Layer 5 of a small transformer language model trained on English Wikipedia (10 layers, counted from 0, width 128). Numbers have three digits each and are written without spaces.
In attention head 1, each number of a token's query is one row of weights dot the token's vector x. The head spreads its attention over the tokens so far by the softmax of query dot key.

Query weights of the head. A number n stands for (n - 500) times 0.00066.
q0: 345649449319593460536602362293661475435503503500586590585418530523386592340329521540414497448541553606654440488433649372530364397518650519655503447298444466566435488659525620418515357462306557348350478600660331593415518503728536399424552555640321522577605400488560568471555298372564555671497523395544364565462690451491452533488454348760442603524390573581553503506452535456513444497375
q1: 432600357573561433451343485586473564582477591340636607521551392525571336516615451487365795487468613381445608532538517407592554571458550688429425491664600701372327591300549590566400712479467528615391480600342672649586606599270575436394522671452487389304470496643510423494619413761516464552484282540664478650451727484335604533430443507454548399589795454383347539387405628507441406486612
q2: 629566459279482581493534638451407493369480353458487577750444414602364464449455483533559397520641618524527561413361330347541388276364274468282578452196471504586453473456433647503608745518514450577610447392716381415610486483503727619283458411507432428540349515401579332497773623369589597638572513326271618474288444493477591407404535394486490392524423641517301561468575373383266670379440
q3: 455639629409362621572399405455442373372409444600594464460538579463587384443710585503539513580659484571701535316405539349601323708358302479682513470494582526465329427671568443449497580570497666481322464544545423428614417676585459319407315469556377322540427666497522335581378593301326474338455509422525402590439416445515305573616216484513454659494529449335553591553519537642533591388513
q4: 419341618492640634500589545447288221655729810428308493359377687539369557637388318554554220731573555474555493500369446485422399621593415258472527681607524395545416615489528347368367477566504582540647693566526514465377466587419293752409500536627582298529263384402204500321530574432468666482537568426287683265524489371601730605500378604678660597530523482688454430497601358469512318593624
q5: 496254680516524687620557486529538535316310316550541549389569356573643536343473602471525455540574493485784526296520535247466402159402604468475390444280297382629411654660461476344712385520699504448363602463477562391621367408418538434751435522471346548570357567768713589507511547347467477589318544667496613759241704507606592553562492564474419707428492347339598492821599552520616663276559
q6: 607564450182452257606590491617433493597460456663576509434430450538652548335487404510411347271412484510556294605532479473423497392361415559600434500555432330567415593592597612537551490727554322383510572552647539448477510428774576585438408271490646564660549567397420680513396573447519460539480616528589452413311204404406383560465351590470429689309377647542548318618513194476373533372555
q7: 625523510366352480371529479496628563345474461464494494700426640625583450461624578593469506710484439277635484593365473516516528452558518383643378618596491429321484381446545643480556260456566595621578252519438283687664673383587539457494698484405461699436378745544588405398582608334403621398581581366640434599531583406500469611594583445652756467513417430472658355633334481423490540574675
q8: 471439380660508551436549589571622608630407538303668320453638561348532664504511832500319602474615812489571266459863285538504576470425600374656449616724489819420574398533355683519431435413401258700386289623580471278404378581605455504522666595817639544489493403434622452578362539520580205533477639283426580644621519678408592701489481651556448419504465532533355440574580577551440358480614
q9: 401493532646459489320591391552640615342615605541532412375726405381472549320409413524378642672604404379784402450500579659504479671565342389514519700563544235635564561364497771438408471572397511511266353607299493549433691493432356463500517265603496327372507419634442404600305548485455434636657672709500392433589318490525732336342489366804411517606589357581696327497434496443385476715421
q10: 439260432577543614447534575475585547595658416209692511496594458383236467247424470376649405452489582496515253582285476500694423515273655571328623504387556322515481277567656504546535512496384456239350492436733563516389369626432621927522685570303515645597426420504550489355731482727628473373557658572646581310451605449574694511515593409784467433377508450548492337319298433646492340599619
q11: 480597401376471610324574473699439300459570315402412477608669617493429466612706468514371504387388615367504592552489518594684592604683580493427304629333658600312490588549513698400569741411414716493511331437504548639279629417426528507337439304438440399639823453283375483503715527440507568517632555393486445500284630432507413197613337528532458427418587553277290602348415510423436681470437
q12: 353463409466288508595392455447573647500322553480461493471463432369527446484596452722439524369292512722282676413538533203632812367516277519489392522230481625845437508500478584512431366337468550602388438421572492665764520488464456226437378496574353589547342371647444676704492508721616658150636419459437562604419402396709296601608524631671652448411717485094533361612436750404487642616434
q13: 479553533334264316448478455782372469790290599496603500477725392475415461795365392504660604619463562447467522412361732345582461555293514403412578441325652601410573385372542500624587402473572355577554361592590229458453500573740204325722457403449567496654486446377612767460632461464421647350384504475544324613317637443276310324489428240548507614549393552432430367427579380550472289473446
q14: 449442509460359542560475515267455406405550531619853524480390475485608500531630393470494367503634450535525377469358444484456540565459634573661526515652453302563345513631559566452432558437417477333526379488427531402445465491631541500525186420374777510655561500540360478568315434490247513562332561557453473510527471640423644414616745541236386371612565328521543412624433497612430584516595
q15: 566681354451604389366438319670410607612492432732450601476465755515438366607535253737241612534451603566523542504673520575581355508419683450569484500366410504419451377857612403695469492561656930455632632439655301667470703229385646417500423575508723480371482358579578409432348493241504437584473485413496270651508468288365537535489417469531733432691484340422748588305492564340512474436376
q16: 686668752329575089380609663451280479500452362512472553357371573500554752332641548427531520582674468182540669464444308586593418662408550373519681278401496685536756384599187593492381345580647365283613412425707563305363488559432372389327685325642247398619485608535605385330459511491616308615536488587345562404509377453535521415259434717556445597533286561422697412368549417429521504508793
q17: 614533444517320541280604594358398574793508634303285285483448407473427539492266299396327710714666595398408311563681508414492496449568298642545403654418451311516618821357515568484377569259496487618575308567593512637469691830516532714374462905496304585500552303660480686319549320487492610536403407576298453281448377593359616512551533520476386511585723640597354544376395331680466228500621
q18: 465622437468380450604299504689424668399644546382607542304462534461660583496515545608421560413401507576493463559408465549373554606493617528507613395626472508504610455518727653651466398661606520610438399688590757735689428493563173595566771406584537334357586438402500361745368684512637288279436439500585518524948298220424401613630481429426343660741435595536612411413466274547480425446407
q19: 604560516458598553484508593322588221303414618641297725562269706341582470613441405644466397622356329224027421286707529327393584512618623397578661677447529459512585433391677579651488620380424637685274533597242443598604588481527449633523443504658520646516482500557385535628300631588614812438318420515379485290428286584523303373401584484772569559261484363382533582600508515385579474471340
q20: 469413403340458412540614412411384425589375477683621641325526382410624418492525553453769414535624540488508337480396728533549578564593400753400623625546496326279695253780626547426409356381422359245864635368426437559508377456633496396596492575623557250520530532654344372225533566665790397319549366423428586305657288328310413393681288516496444534447267500579483257234504361576754635216356
q21: 455308709500360257471464585552522373560540367645425490409633263465624538493536649587392591405507378368644634672589349330333479489496483588555193527571487368307432504493395504559563250660441508443492703493518592500405394525496514611486438535628496323446366702574474386756625410581752625507558412579564448389733756745310241442511604409522581524658723476209666666422460511364615379629394
q22: 410384345569587508167527493600307278678523454387594593628441462507496702526401325420340386441463485608534648493321496539675434332455536440274373656746451520645724508624472500427500450572604508504662390429358592641407627749402538403690362404652705472294167419622504489683669623293683488481489566565196511380647360460411358423342845454511552465673496489610338345493416552551460555302548
q23: 486540443599549396546579648591467518504624413500404339180507493735333614418352572293555486465475655555340421443719560482597261556511490377554672503515737496547247393560587553413449504624449462563526355408619430496559232356511529518472586583293429386359477452528641585493663606714237464358514320480337486531358346407350267569587387557414405470594665537604593546483532861675530627747668
q24: 577372522520419534316641267500571568450529336523386493547626374193542639412362641454468671392653376466379437347595542477530493387312388586650515628439462392493569818569434527470379275449260422395415462288582356519576575409305625648475557482562474736606469389568407434634830528536471496635519504490712271657178371546255496661615583430585406652414420577561797600472466511589527327349701
q25: 611604557617386492511508233575492512464477546349560635675451561602587518319813640609420489445627485700398549724573496542375412575598637370629306660492482591508675303575553728419546292476573209641551653433500452547408630418827387543296496647641424500526507500268141481377177500561145673328618570475481559273577426591533334615614399610500622535688492436577476406394504541389596567512512
q26: 517482535673393526429575420523493613396405567740619530597493461442527473260571443483442771428412402349570585489352570702699215441518513361517496517620275663725507557581430246417656543548586552420637283514561562474400371385630525420274585524483581617420546421386507444392486591621767731651418328584283572291439525390607564640521522613546313430245522627744507504497596420626560713678563
q27: 595734415642569538526389625773560626473533438595544458574565426386370475382623422639429574532193431357787626460647346617478504777766535614577562389371397307318587430423569527601508162422511207511512592566541832485504605725515684621631511543605485472442493467287493471453571429638353504522459529181372489379409591757648571504593595385478471379515451479633407600486504478404520467786600
q28: 254580315430298402455603457750588683698328514673500690409602533607669743681729471520603600440161410559553512663558504163504584358554375396449634566542477612409407620659667653500804424682584665634328509508287749444286500625582492513407314464447413399773294814564504228577408512491544458312321512543382520387509310460609469563556403620550601377625424745732552339736567625246461454629427
q29: 529559550529593416558554434265575568375454677727454449439621535298585354342269574309478516470630389504832640285583492247399215725345695684639532420209341407484614516546482365469294441308441439351573178527653470472443425416747690504508489553618469517431543569436672722508516833421575701512332515485508650462417416466296492645429559589477546656437345522590476787522516603488414314281447
q30: 430642427537540948677570475406402401641630573595446413358450500448555493681410732236244543342298519284366395492496593520419463557373617504620698373603457617535515434550300524625409209443500529371528516416695654248628723473269477480663281673349751459515278586447461542356390496388459472385656526441424433728467417690515545508436599690469421439343520383560693542565562299629680603670246
q31: 523431480234384566492448433509443782529626451463453664441263520343777512397436269435588352512276449528543408779389417459396512527270466219301554381676437583520496651394515248697679520345751383480488174590311496512496722403405441455332412477726341305653522558306512457512674432725350399508596477553496669769509529600275623319327427325476656444403582444396301437403532516189521633571384
q32: 441747285644622386504291472645444579680413419267652404573483445412291397438353394571514449404449272630460735652563298605463532345281580343414569551553398699445352577294308570570433701515426319637320424609452439534657671496180332500475609528669379636482669398443570493543489430625748507533482521607507419628575534528482687441315455386372439657559436507479355617356622335355248492561576
q33: 529374554685552588565546558555476508601492556540423533630358741426397299607251380567456380534378755512531376755599448516450276747762471471496593612674572258457743539633471398594291402386512581602508472462449402616605379708404538500311374451492681492420550280865461473382429732166556382534508399540359679260521472560395570375605622763635579208457437584541375438297636523605586380423363
q34: 419583486378724559419639545052437333355562548544813478827403553634559468324616342551463375356538609767581409151449629324495523702920509478414965325525576340625350586278563571166510476701825364420530500703548588698565500505623514475542615802327553175717398377370712533448607158449246651760591375423457551197752583569472510336542407409510664768321525640788405657648490505395505293770465
q35: 637748484404444526500331581677680436319717422226557562643583500464520424648699397595484848324675659500729508223668689227880500358475418496344397427386542625525569455244388639600580504444567283634251329569525351611721592431373586462411484420375558425488409643685537699269575359509420458292222388453374456806345445412319487388564492360661484377400661449428418438419226553427605408354711
q36: 399503419379314470769539570436682420602571551523426451435524448387398412584572598525541692566622612701677419442584584387500334628613438591396605467437530500673245477465433510618643553432566346372334557529356715446376602436661510430379463601401526510455581612358444548158645420458378536394474651546638491613681364657339469507362414432545481570375373586531456604564435529517634381639317
q37: 490391412364370432346717390561660263508453317677569438519584312677462465569515419553243695418402511403405570464685656575441493283661465510455366473590404569419392562247558724526511455288344546576592332420496432401364522389303555320532507343575288656540412664493334478680682633614326500243522404476746603632358399507393394385400421361405425572589515452311129463579371450435449374538668
q38: 518614435504227397523288348449516607343435444819408670504560469389559589554411361504470423564770534348446604245413572579604504568423467629591315478630604625574674412234565723617673293536414463398500352454461541839474500651573485338560548646681573471436464384567283636341723434389589696344430541336652552702475405493526324659228370423577327525445583417560805634453213391448512521231476
q39: 472451574465407538238478469443639644311306401261573545500503485450500521533552433475287507446401547534382682595298623274456464580622553565668454632584617535437406515584295574732447586395455449464195473646481666634727496431291360405696440306453182429624432422432440427420436673318643447423291539507252346750460636646550508291504360448570370731433409462360700489469657514488527792496377
q40: 529369564256677321665519550359623632417380571546451426456659348547446500564432564388435462474385329351661591653625665542477628660436639507518425359601707815466356624604468397626515408413638556563516523627462474317677588286406523682345399456659602552485483504430500559352687561476362400612629631404612409430229168631419813470588458474858644342618666319515264590465329452461300320417555
q41: 771363341511563354387390597539683438500447618649686507515286625422594295584746681367429663617437678550461812462401552478429698493518466645467474404478474518439347401402493642697496453548504314493507643573386552537541450469391507652597581593490613391402539536466532267524360571519476360615386490396427445662462460760531330682438594546362209374443558407328253299338486389448567350603485
q42: 385470463648554454504511566334586492653478606436420586504436666415346543295604393224355028536623388642595515395709382440426500431474507510618665572591432608589489537515510543649282522353843384471581370467522475713375612349215423624417528479406504367757486598568370352507545493469617642573496557344431557408630545418697680411571376537353554449626477594304730665648433360642558541366764
q43: 375409606481648309578632554512565368381313449609225553425523500500463555334385603435432450693440345533627493405519593525521507623614500533624496637252460775414535617430330605713598355317381590563455596271547347471347302441581571617336664718434674455539418432628478605591551358629545478331565562406433717597596682356483621504724522650525653507644537557459563436557690545686259306277597
q44: 583500562655348436558423644762433222607775577485420431535708401447448405387404570321409478365590359749511606323343386593449408284208386524624611651583568214507457445403617481319661678573340361590595466316518489390632544582340547537554588433421314415493432480482699500457504242426694418381643426631482511392665410726390656507546466365668554384437706497582454555503625507443508500279679
q45: 242245624528488762541239557462496527595387681287399599417493724547334303530546583606438454361351306224530633620512437488473467463519385563357631468613444876314467534545582304600384473492688424719472602642321412394485619567346557589533330441389572223403441521386561426459446561694445615485637339636451496430545419233541391340262276523515519553397407482555591613316435452575728508413224
q46: 544433373459673600439674373568543472387580393445481518468323488519511716511384492515574291736367606559462550473566440508291418496569555525696472457282238436403265465713478203445496410581574350481625464561698755624316488458714389457315544534519816402405724427564562572307559518282303480470516500540473511222628571515455290531605362327354643543395152369691492296381442474608447251689749
q47: 348425427567584517497587333482700672800629493432298371514485574513605532613446490490532493516487500469580433516371472425597548441580408571446636541555584507624487457493776768558418290528636602366552472414355594700399490579427347548585638630588607621434435728461385467585493532307393517685463665411629477620414678435578322642358442644560307525527366431662382750434550552364348782559413
q48: 420508462744428583454550511323243425588565632484269137339489488371635489618623473515596719444526247516496274530283524473707507526668435521511472629700422404346474626617654427589477508468391476470272532617492440674437535369508389559417353318489519480195330722459411481744496292541467449523639422261530530558767676618522557643496320339293811586504783439470440454604496354532541700572348
q49: 436516659534820405452568688280654619259595323569401298592548500446500546591729763569515520314382630447421252406398558561468431276548734430365754563381181400496422405476268454742467265395743668437587463583311512603621645637524496520664527589516408619543680166523323429477350333351269565453416604455362492430628586323321364456821268420488523649407484417485546659608524480591470416567525
q50: 492458707561232399358357558518392709330492346550508554457384525724655413597549655480653717445512440641338443580330462654618405705524361447277726496395621619750744764452527285545400504547446594628445314585656536369385417412443805550584273409484284652504417418472578432448343516352453272399955480554456409491482379535413383784445562594561600215562642243512534443767377556432237523543683
q51: 476694484500586466496604457235513815345697334466410372456572375432378336199241554648369375359492512651340649610531323361338664353587575592226548481279643535421528326680376605395606466483496509472582276557333403457427538492479521334561520504516330496476619579532412370744521397451528525369558428222406624749313326492472147241432593235372305446483487438524319690581629334915289366768699
q52: 706402301429523492533515417427538549562672315462350445446578578361493471585634504539298374633420402545775663237338585300267450395559363483458442587519782423485460659303517445646489256492444621602600289219459568381569257406467459576322581349391493708416462665360556511431320563595725297471690350476412493492647633489532622701439243482363439490627553409604662364635474482508578533376677
q53: 504242636449592537408809523350447327500321451750345662559474375550309682412472705554573444547294504341460644401298387414283496468288439399508613530442784295476417508547575297622484484475451715358630733524593668479543321590592588467311569710249468304429904411340496543528394427470450455310427636610627620522427656477808667367450459516564524276370484583380421468466561433738559282295701
q54: 493570595423631547568904392542647469623542343590311561848612404357565618470626542401705362419553387767651572579304520422557493519553558560504377550344450488538564405481379613458527496416295733706504575673746463535429523761428178687582416574493489617399606496507815283399388340488592674444324511482410261612459527235474524281548403763633381333473535561611349428539515549500585436556492
q55: 511585346576690480465647530483733516236677566711755682517547655485466833543392583481390647742500629428575813465678533581647599582508511423351438463431681467460566271480730533496447641729267387415653562535500546459569660422406563216411257431415295517539643447569436266644436594521603504520468469657465473228700609630469597536742270670591508389420849377546521496563596504331735320541616
q56: 659449467564507431594749535593432752447540452614457409733423446477542500650483507468387530549566570493353530520615455414561558460366535488532482280414647542324698423606405248571424357398374472695444427580544395583274439586370644548625580379579564261655391500340703477576541500568526565636344672551480584379709524318732622585581438429339589528310528443513423369447378266693525537370616
q57: 550523277472381363504466589600492672733338740558263415576563408500374625598481428613536405603223481477485637328443445527576456507632190578410611361590366591573653348391614540239562465767354444444512413410443533476570400563183451383347336430329576589661700568474393500466481533342548596485439566532466790343712566511363346370489682580568522628389679554246658568386833667508404525270417
q58: 457672474321441833526358366607481385477444371389370279602445368392340381437500470619550398584396360603396545548657266351357395596653571472443665549531563465357574313286391176553557492547534591412406694459553551500533762485463478423467496453529339488279583450646243633386337554568460489722391612390548449418548412446310560655634492204582383332625608673801535676493394566765587321465656
q59: 450551475629741684543607734426500591641645591511398380489634493397574404624654493486360432535402539439514536746439674402489582455475439517423377613569626582804633738574503504410522345388702388451422500539572611489424403726684539372762442452399603496518306460618500353538500442447266200412704548470528507399489376531355485511696431347333441487554547721372559475543375535622816437478240
q60: 376366429386314434721532500911464504380575562646500392563500735653508542457540413366340544515496903476583460547513442302520542406702425607391658567638685608348527607633563400319366625742363450146546484790404338369442653516539425846558397492679552390606610345562532633555552341542653407629628442583465285396662793680353458568462666325583461582624488377577405405522620516570429747699330
q61: 500328436350404691753601511580553397571648473516771689487470468446580667328727709345566488488452560606452339397651165533593690579713626530511273259599463202419551351448508534467414725766855589307584600389208324475445439449568308628303446543496371573508344406747545563310557489689659455269415714561583387513340500714629672435570492210500555575415368451668387468523561488387423415424517
q62: 571677559672776275634611333552444232636563509500414526616656762355545462335528468614481357481363504677382369301564290528571481523342440647511641385435504545381391551196541387520524697346380562550508385535628246426805672639406555399605572316361575635200650681381667636659456681479553492578675577384496790267661524531723496468511492346666500434500504578669648654693496306702647474512446
q63: 700613568397421622614557399595518518526422349669546574428477522541551417429399561341404475465419284460457421450323627734583451334797490510497455285393330605356468518504436580525372456394445508496485507780677434533647627767390543331535644611356604672440682312650529694659558531331462493635377615527659715445381504722297680663632592493425830356631504591458500557446496595429451508496687

Each question shows a short text with each token's key, already scaled and adjusted for position as the last token sees it. A number n stands for (n - 500) times 0.002.

Then comes the last token's vector x. A number n stands for (n - 500) times 0.0095.

0 " en": 411412407646389563582589595595361647479481118492333416460559586432565588438565576420562553530447452446491550531617589597471648482314295265391278522536455407488557451537482533542530603440563462
1 "z": 614495396543378560531657627549367692489528105338311364324450654449492628393504473449537616601440353412357663471611665652433680531258312244539329622656475441477593522459547532584616605352575531
2 "y": 634619572383350440500658546500356673465444163387291461401486619484364562392535503427568572539468532474399636419597671615482605502290265289541315710599434451527659503440461548616586502433596522
3 "m": 599590629457373452453643641547425607436508207328322393380519506441422629339556461406496610577398707581384626405569656557425634443290305234570322614689459449501685573427504530592550537428639447
4 "es": 438545712347400446452569529524370650490542156367346410385469598517464595389557493446531608606444668562454598355565635655462547518286327285565271577652485455417668550403442607562598579456559462
5 ".": 450536542452459449493599539592342689509527106453337388429529542478546642406550526426596602551448542595485650430741709685446645490272273240490284545534449391496643472488501558507539577447597495
x: 637622333535706467456546491629348690433339435545519675643660565458514415409554371588272620675602730588468357499610427632490479631499620430337291571621550492477519484469565581477525491517558566574619455619495323475570453478506604475564596401470385585590510485456450386498475761672849541537431328495422491623439299535548516537442507767540445525591373375355417582523455492316535468385535
Which token does the last token look at most? 5 "."

0 "\n": 424389404632401565554594596574318647510476130525341379441578554449552585423594591424585591514450479466512595555631628603478639467339251273413289521540467410503555459543499548547503562457561439
1 "-": 543486482547306567529605594575309619505499179506347343407529614520517607395561503417588637605426426365372661526671705636495718452252232286504331574511492328539586455512505553529539598417549462
2 " S": 713564550527272514504617649567364611519543186362387360409476599509517662407549465402675612585431542388292633456653659671508670447237332244560321568577577384491634459502509605535579553463514466
3 "ol": 586612569447293488447560601587395632505429241478281451447460547515459570425502453440574635567462622547357660479637689651475694543326379293565379632621483423503647530414494405622557467475547437
4 "ub": 382617608407367482440575574532384638506449236407298452393508531512455550484414521371564636597497623545422576486626687659490606438304275301502348682569566383477632472497489532544584547420606503
5 "ility": 344503586313339441429575555486401695497551216494262374399487672507481556381381490373625613522464515656487550393622621552463599497352308347484354707524493427477632427405550545476566522461567463
x: 556575510514559657457410459567521582386344464510521605569635439509524419629563549679242624460537597694341610412576242595554581549663476608479475558642564663471540687441600601518389547622546555596609487624636378607610282429641598603422615320533433691386382382509416424428497529650731615304499472540429406695320617582606589432499486372549389547590360461429345523452322424405609467576505
Which token does the last token look at most? 3 "ol"

0 "c": 432411408650407562561581582585366640492469106503333417457567559429559607429564598431556564520445457455489548532604580586472624465315302259392262506545451397495549450539470522549523597454567471
1 "yp": 582518465469285469490661604515337609514506110382243373385545562506424639411465456438637607615463389447381654502596579686454663586313376285457321703499449406510597499447481570605471609349666546
2 "rom": 655620502475349485467594508529387599540459169422250391501522539497461640476569479368553563626404497474399657430576588611504609489310296278478390595547509380476631461464417618592619500393579536
3 "ine": 607637561305325465469630556512267621465518125435281441366490585548418618449563538375599589634405638600439602438605661620504575540326292325503311696598496399496674542456525587576633598378574476
4 " is": 470601540359334507416591636503349597558496094363368341450475603512514642440533542411618566558412609571483597312643701638405617523272284295534302569458520361502641412506522616527620533373567502
5 " cont": 344514629342319415509672691469348623546530117405307383390469626508506607445502404371655535627416580563412640295658616648416736563292320275517351687491460368535621479463517523524619588364600485
x: 731458345547543382466375535645489445460233372646565420554614499518659423502400376647553553681581607606376532441677315507601466597609597371396354538456380412505707654573493610485422536547560594587529546563480562563617435577500455485499499524591374637567598436522330456321554670548678591385454432562283519725357541598583689421570553491573402502542378482331484451182413457365683465536507
Which token does the last token look at most? 4 " is"

0 "ip": 429412409643410572554592581592362641486461105510323414444556556448564606429564598430551568522450456444489548543602593601471628461319292261398274512540460396492548457531468531554514602454562469
1 "her": 511481425606376549562597587584370650476471097505316402460546586440539609418570603420539565544441407404429604521604607603476637464301289267409262523560446374488573465528475536566532606441566463
2 "y": 636629535422308472474650537522344673513435081377207413416472667500409606410546538373560604591424507440400661432657685665450652492229250238514255677611479415522664522443489557633597561404623507
3 ".": 542610532489438503495666530567308683496522126412340381411536540499504642411532497429601595600452540497479634452780732705457639532257280288534323589523472386493673498454532585509537552424638506
4 " However": 533659493414334513484600555507245653566505150410370308456506582489468636425523480345658615630524637558462643376673711664472651604312317323416353610512496436559590432460533622498575523425596483
5 ",": 386522550357452393487590554591322692489505131424330345418506583459560647395539493370701612610431630657520687323753709684425606531271286294555313609591546357524583535489564604492651619331598422
x: 631506379443602444445458504535429578460207275605612619613576454547760422358463412637282680572587636547442363470532297614532320552645651347371302566583521415448455481437433607491525439520568619612556461527539434533499501542458522464553434404397469615590366373424450448521573719719717517568534402442445502733298449578628615574476475682518418594461506279337379479557483485366453431429558
Which token does the last token look at most, and with what share of its attention? 4 " However", with about 30%

0 " the": 418418424627401574562594587586357634484490120516326411447549564432555602419570574423575562528458455428478571528608600594463634450317274269414274518548466399492562462528493538554526603457548455
1 " d": 571494436545339505552602681534338606450550148371356366428429617546497685368516498439587608607468356357247611453691656640506732513358278315553305656566478352469645485440531547557563629393509497
2 "ru": 667578600477328477485667576618361568458443150413272420363501625471468647484462494427544582662415500417300650450646640619490640556327339250561265624615443430527643516495466548602598565447516478
3 "g": 529637523531371529360639572565423600507458155383351425337511600469429637362444492468465618561410681460348632405577656628512627496331389331501296633670510457533654567491560553621545583365638484
4 "'": 398526632357353476499631512564364642442462201423360312405472607482530575414505498348543612546426625606432611337613636593480634421249389236596278578576468433537681466498497547614556555474557454
5 "s": 329544636328388489420604549551396615486568180394380314408384603507514618379506486383633616592466522639577552276606665620430632375269287312569337586608518423482657535490498598598608586395486423
x: 672617417619474455441528436603522538369289305369501516505428438517650421533462529553156609488468593589425452527705508505556463530647391502332446544563474483517596561397591661448652457485541510579456372639520498603693399532460543438510636392407357645623373393418497562640730797699733518537513292355612363643337411575507510502408442536423457467556428522302491568529591498309626608523488
Which token does the last token look at most, and with what share of its attention? 0 " the", with about 30%

0 "O": 429415411633414567563582592583352636482479125521336416445560567448569594434568600424557559526446454448492552548608593598478634462315277267401277512538469386492544450529477528535528601462560460
1 "-": 624552546506353519513604555588299608390522195420365365376445717485539599420498466391610617637391388386242661505687680601488655470295360250543346633535534288571623503504555621524588644410534443
2 "m": 742580557540335468406669678545381607510498221340351382347486553400451609369590454384555584607435573423337655471621640585477683444328266277576358647637563372517660525425539500579561519439587426
3 "et": 590635628428393391518625558490369629513517226393325453345449661401452549390507405409568561591467667576419579360597616659459655567296302274507284624655500382480725543423513594624615491437597441
4 "hy": 434606702389372425412664593516410606438482174391265396427458577471453606355466461417518636571470624607533546360523646642539566488304354313532316632589477435458650487464447562622604561412556537
5 "l": 338537644343418406444580565491341619525545211418304507441460584358416670391517534382467654628441508589522555462605678590524533547333366328561325586598524443511695561478466557626542480405667470
x: 574616516520416400511309506751527536616519316414597553552653551457600544529689496646447629690585613605472555482760408590466497492440478448548411558568400619419700389409398568635428428459486390553444459488507429472558541440562600442384691605588457579574567254465511403673709724463612475474403458414494478837325567600559732461438374553477507617429356478384433332643414492426629593459363
Which token does the last token look at most? 2 "m"

0 "ound": 426411412633405563567585582575357638499476114519328416450561564442564596427561595419561555524444462437504559543610579597486632458316279278395262504534465393487545454528481526554530592461558456
1 " with": 548535473588280553537628578582352593512489115390319335466482668477536614410543570365650586537417366327437674426651713654421670472256325288465303588568493328528613483497497573546589562404550423
2 " F": 719596524512235510473701623571411534477489134357402395430492575519440664429481507400584632588393471408274702397682690632427724516292307234570298635604562334562657503502535578562583582453529500
3 "el": 590588586445412454492625549578350566522465157361231376425455644448470616408498510493534668555369642528339646368673665562392683494292272222549317643561467401554653533451485521597532547411626507
4 "ic": 379579612319398442417560541522339544449446144403272379381409585497439622444501489429468608640384681634450623387669637616377640468351346230545332688622447430645723479361480464602581570423623553
5 "ity": 317505616293372433413633534516399630500486208369205338388494636516457629399493485412572609565398508719526528367628667665391581473316347259509286671627503407507752496418471533605574507416592493
x: 555645429460500446480521441663560572310323483529560623677581515544572561622556559625172595586589653645494457553637445545572547396688515490556445584560543532490603629233454636623398500563617576581699503597618434648675443382620623563560482381387448660514537313456444453518553612572655529340321418442532411863339444536698610357446467456482462497593399489478326517469404469439598520552453
Which two tokens does the last token look at most, in order? 2 " F", 3 "el"

0 "ran": 428405412627416574556587581588358636496476114520319417447568558444567600430567599429559560531443461449495556538599591598475634468316273268398273513541455397497543452540472533542531600459563461
1 "yl": 494459422609388551541578585574348637496477105517307413448561562445565615427565600423552571528439423397451601527615605608474638456314270258404265524546457406501553458526474519553540587443563457
2 "c": 650574548512314449465602588516344581485441111331286386415487606479459657370496513447590645580423539401360717438671664560392663504251392287471281609679467462568642568479491543637561536446705519
3 "yp": 586565566371319432461642600493368609508499118344251355351528564508403639397463433433654599619462627495381659401620600687449639592308372284469312696510444410517627531456471558611479596388677543
4 "rom": 429538591349394442458581522523384624514462160405236392456517547492437651461549490395556573632421649607430601381599589618490594487303291268477381618574489407488640492439408592619609507413602526
5 "ine": 317437597258370434439604562517269619461518119420290440352489581544395616448549530381597598654411548663494474379615657649495579547309290339513310704624488407495682555457523574581628588386592468
x: 822454475473381499460339530534487671547323344524581648661507423619643437509696459602350569624548736541411538527718413512512483532531557370464315452565558447465695534422340558524484460581617487356561506530608436581670474465436468443422651442523562667394469373341439460480648474484594485415501188508439460803355477685498551475453638489481485543566495484230364369489405501407579349419521
Which token does the last token look at most? 1 "yl"

0 "H": 425402403637394575573584602585356639491476120506337409446568562439557595423567594425556566522444457454489565548615586594479638466311277266402265503544464400501560450534483528535523592462566457
1 "11": 522474459582378562552569593568339640495476110496322378456554590444547610407566597422578572540446431365459628507630610624475642472303266267416265527579444387498566448514487536549551593461560465
2 "N": 714679579433270529422642601542286542512532155376398321390447592521438642382525456354570630603334541386400750405697702632480695542326259273569267652644578470572706451476528578613581543405615439
3 "O": 577688616403272418428623610525301558463523211413363383366427627584492634444493534343541671588395676554422666393654699592456660529317281248536329661601532393537666475418516569570605596440606500
4 "5": 351622615240377505428565674533246556443507225369336365386478637507427618409556507329550615655451679687452637358657678655464592537368295284552284691685454294523718494384547509606599562433568473
5 "/": 318492733282402432472588583544289590472539249408382376430477652482500536406525493356598594654367524668571574359674666628498630521347314292575318681584562359534674508440606642493639616401549450
x: 732589402497626449428521412672455621546366437574601586542630452460527430586601438542370822694642713569471642592686354598481406520626460465448308561593571480464599421527431606390544458446512653641560386583505431611558387516424391415481433478483457612476428391528433486541556696495743434507483527406404526722455646650239606432342484361493306375420461342296388394518577562413492579383512
Which two tokens does the last token look at most, in order? 3 "O", 2 "N"

0 "pr": 430406403645417556561582585594374634501475110504337419462567563426556600436560597430547558522447468457490546537601576598470619453329291259391264502537450399491551449543464522554520586453575467
1 "iv": 521467447586394521547568566567383661504464104485307412442569566444513612430539583437562570543460417396411599521612623625479633476319272250416278521571434408495585479522474521578562585451602465
2 "ile": 620640472343348552511531533492333680490495180502241438364518638544496558424495503323575594585457527465459627448641702574447631526275406331508299701605445461546597504469513483555603544414612443
3 "g": 586658526458392495432638540536359602501508150357281472378491554479444632407436526400489706519431653538390671392601679603507569521350359310511335619630513404560654590466518573578562589395616527
4 "ed": 474600559334378505495635532572321591504470074385267401446445559489415597411525522372550557579474655605447623295634661651446617515285292337558281605581466364541661506415495595601562616408647484
5 "'": 353455603320390470493615522553374635443442180421337319423475599461537584397505477314555582585438514637493577293624613619457660432249355240551294612567478408543668497499515568596631567429571472
x: 725478398435521500337477425589494535414298315470485564545551470397574339689519592641359693620585632548466488515638441553606513527660560487396303515635633318551572435440578644541427567541497650561630385709425561521529484571419560376571535367465447682739529387449484373404576699547744482340497332314560598693421483485448567374521562615517482480449386458362487560584681592243574456573582
Which token does the last token look at most, and with what share of its attention? 1 "iv", with about 30%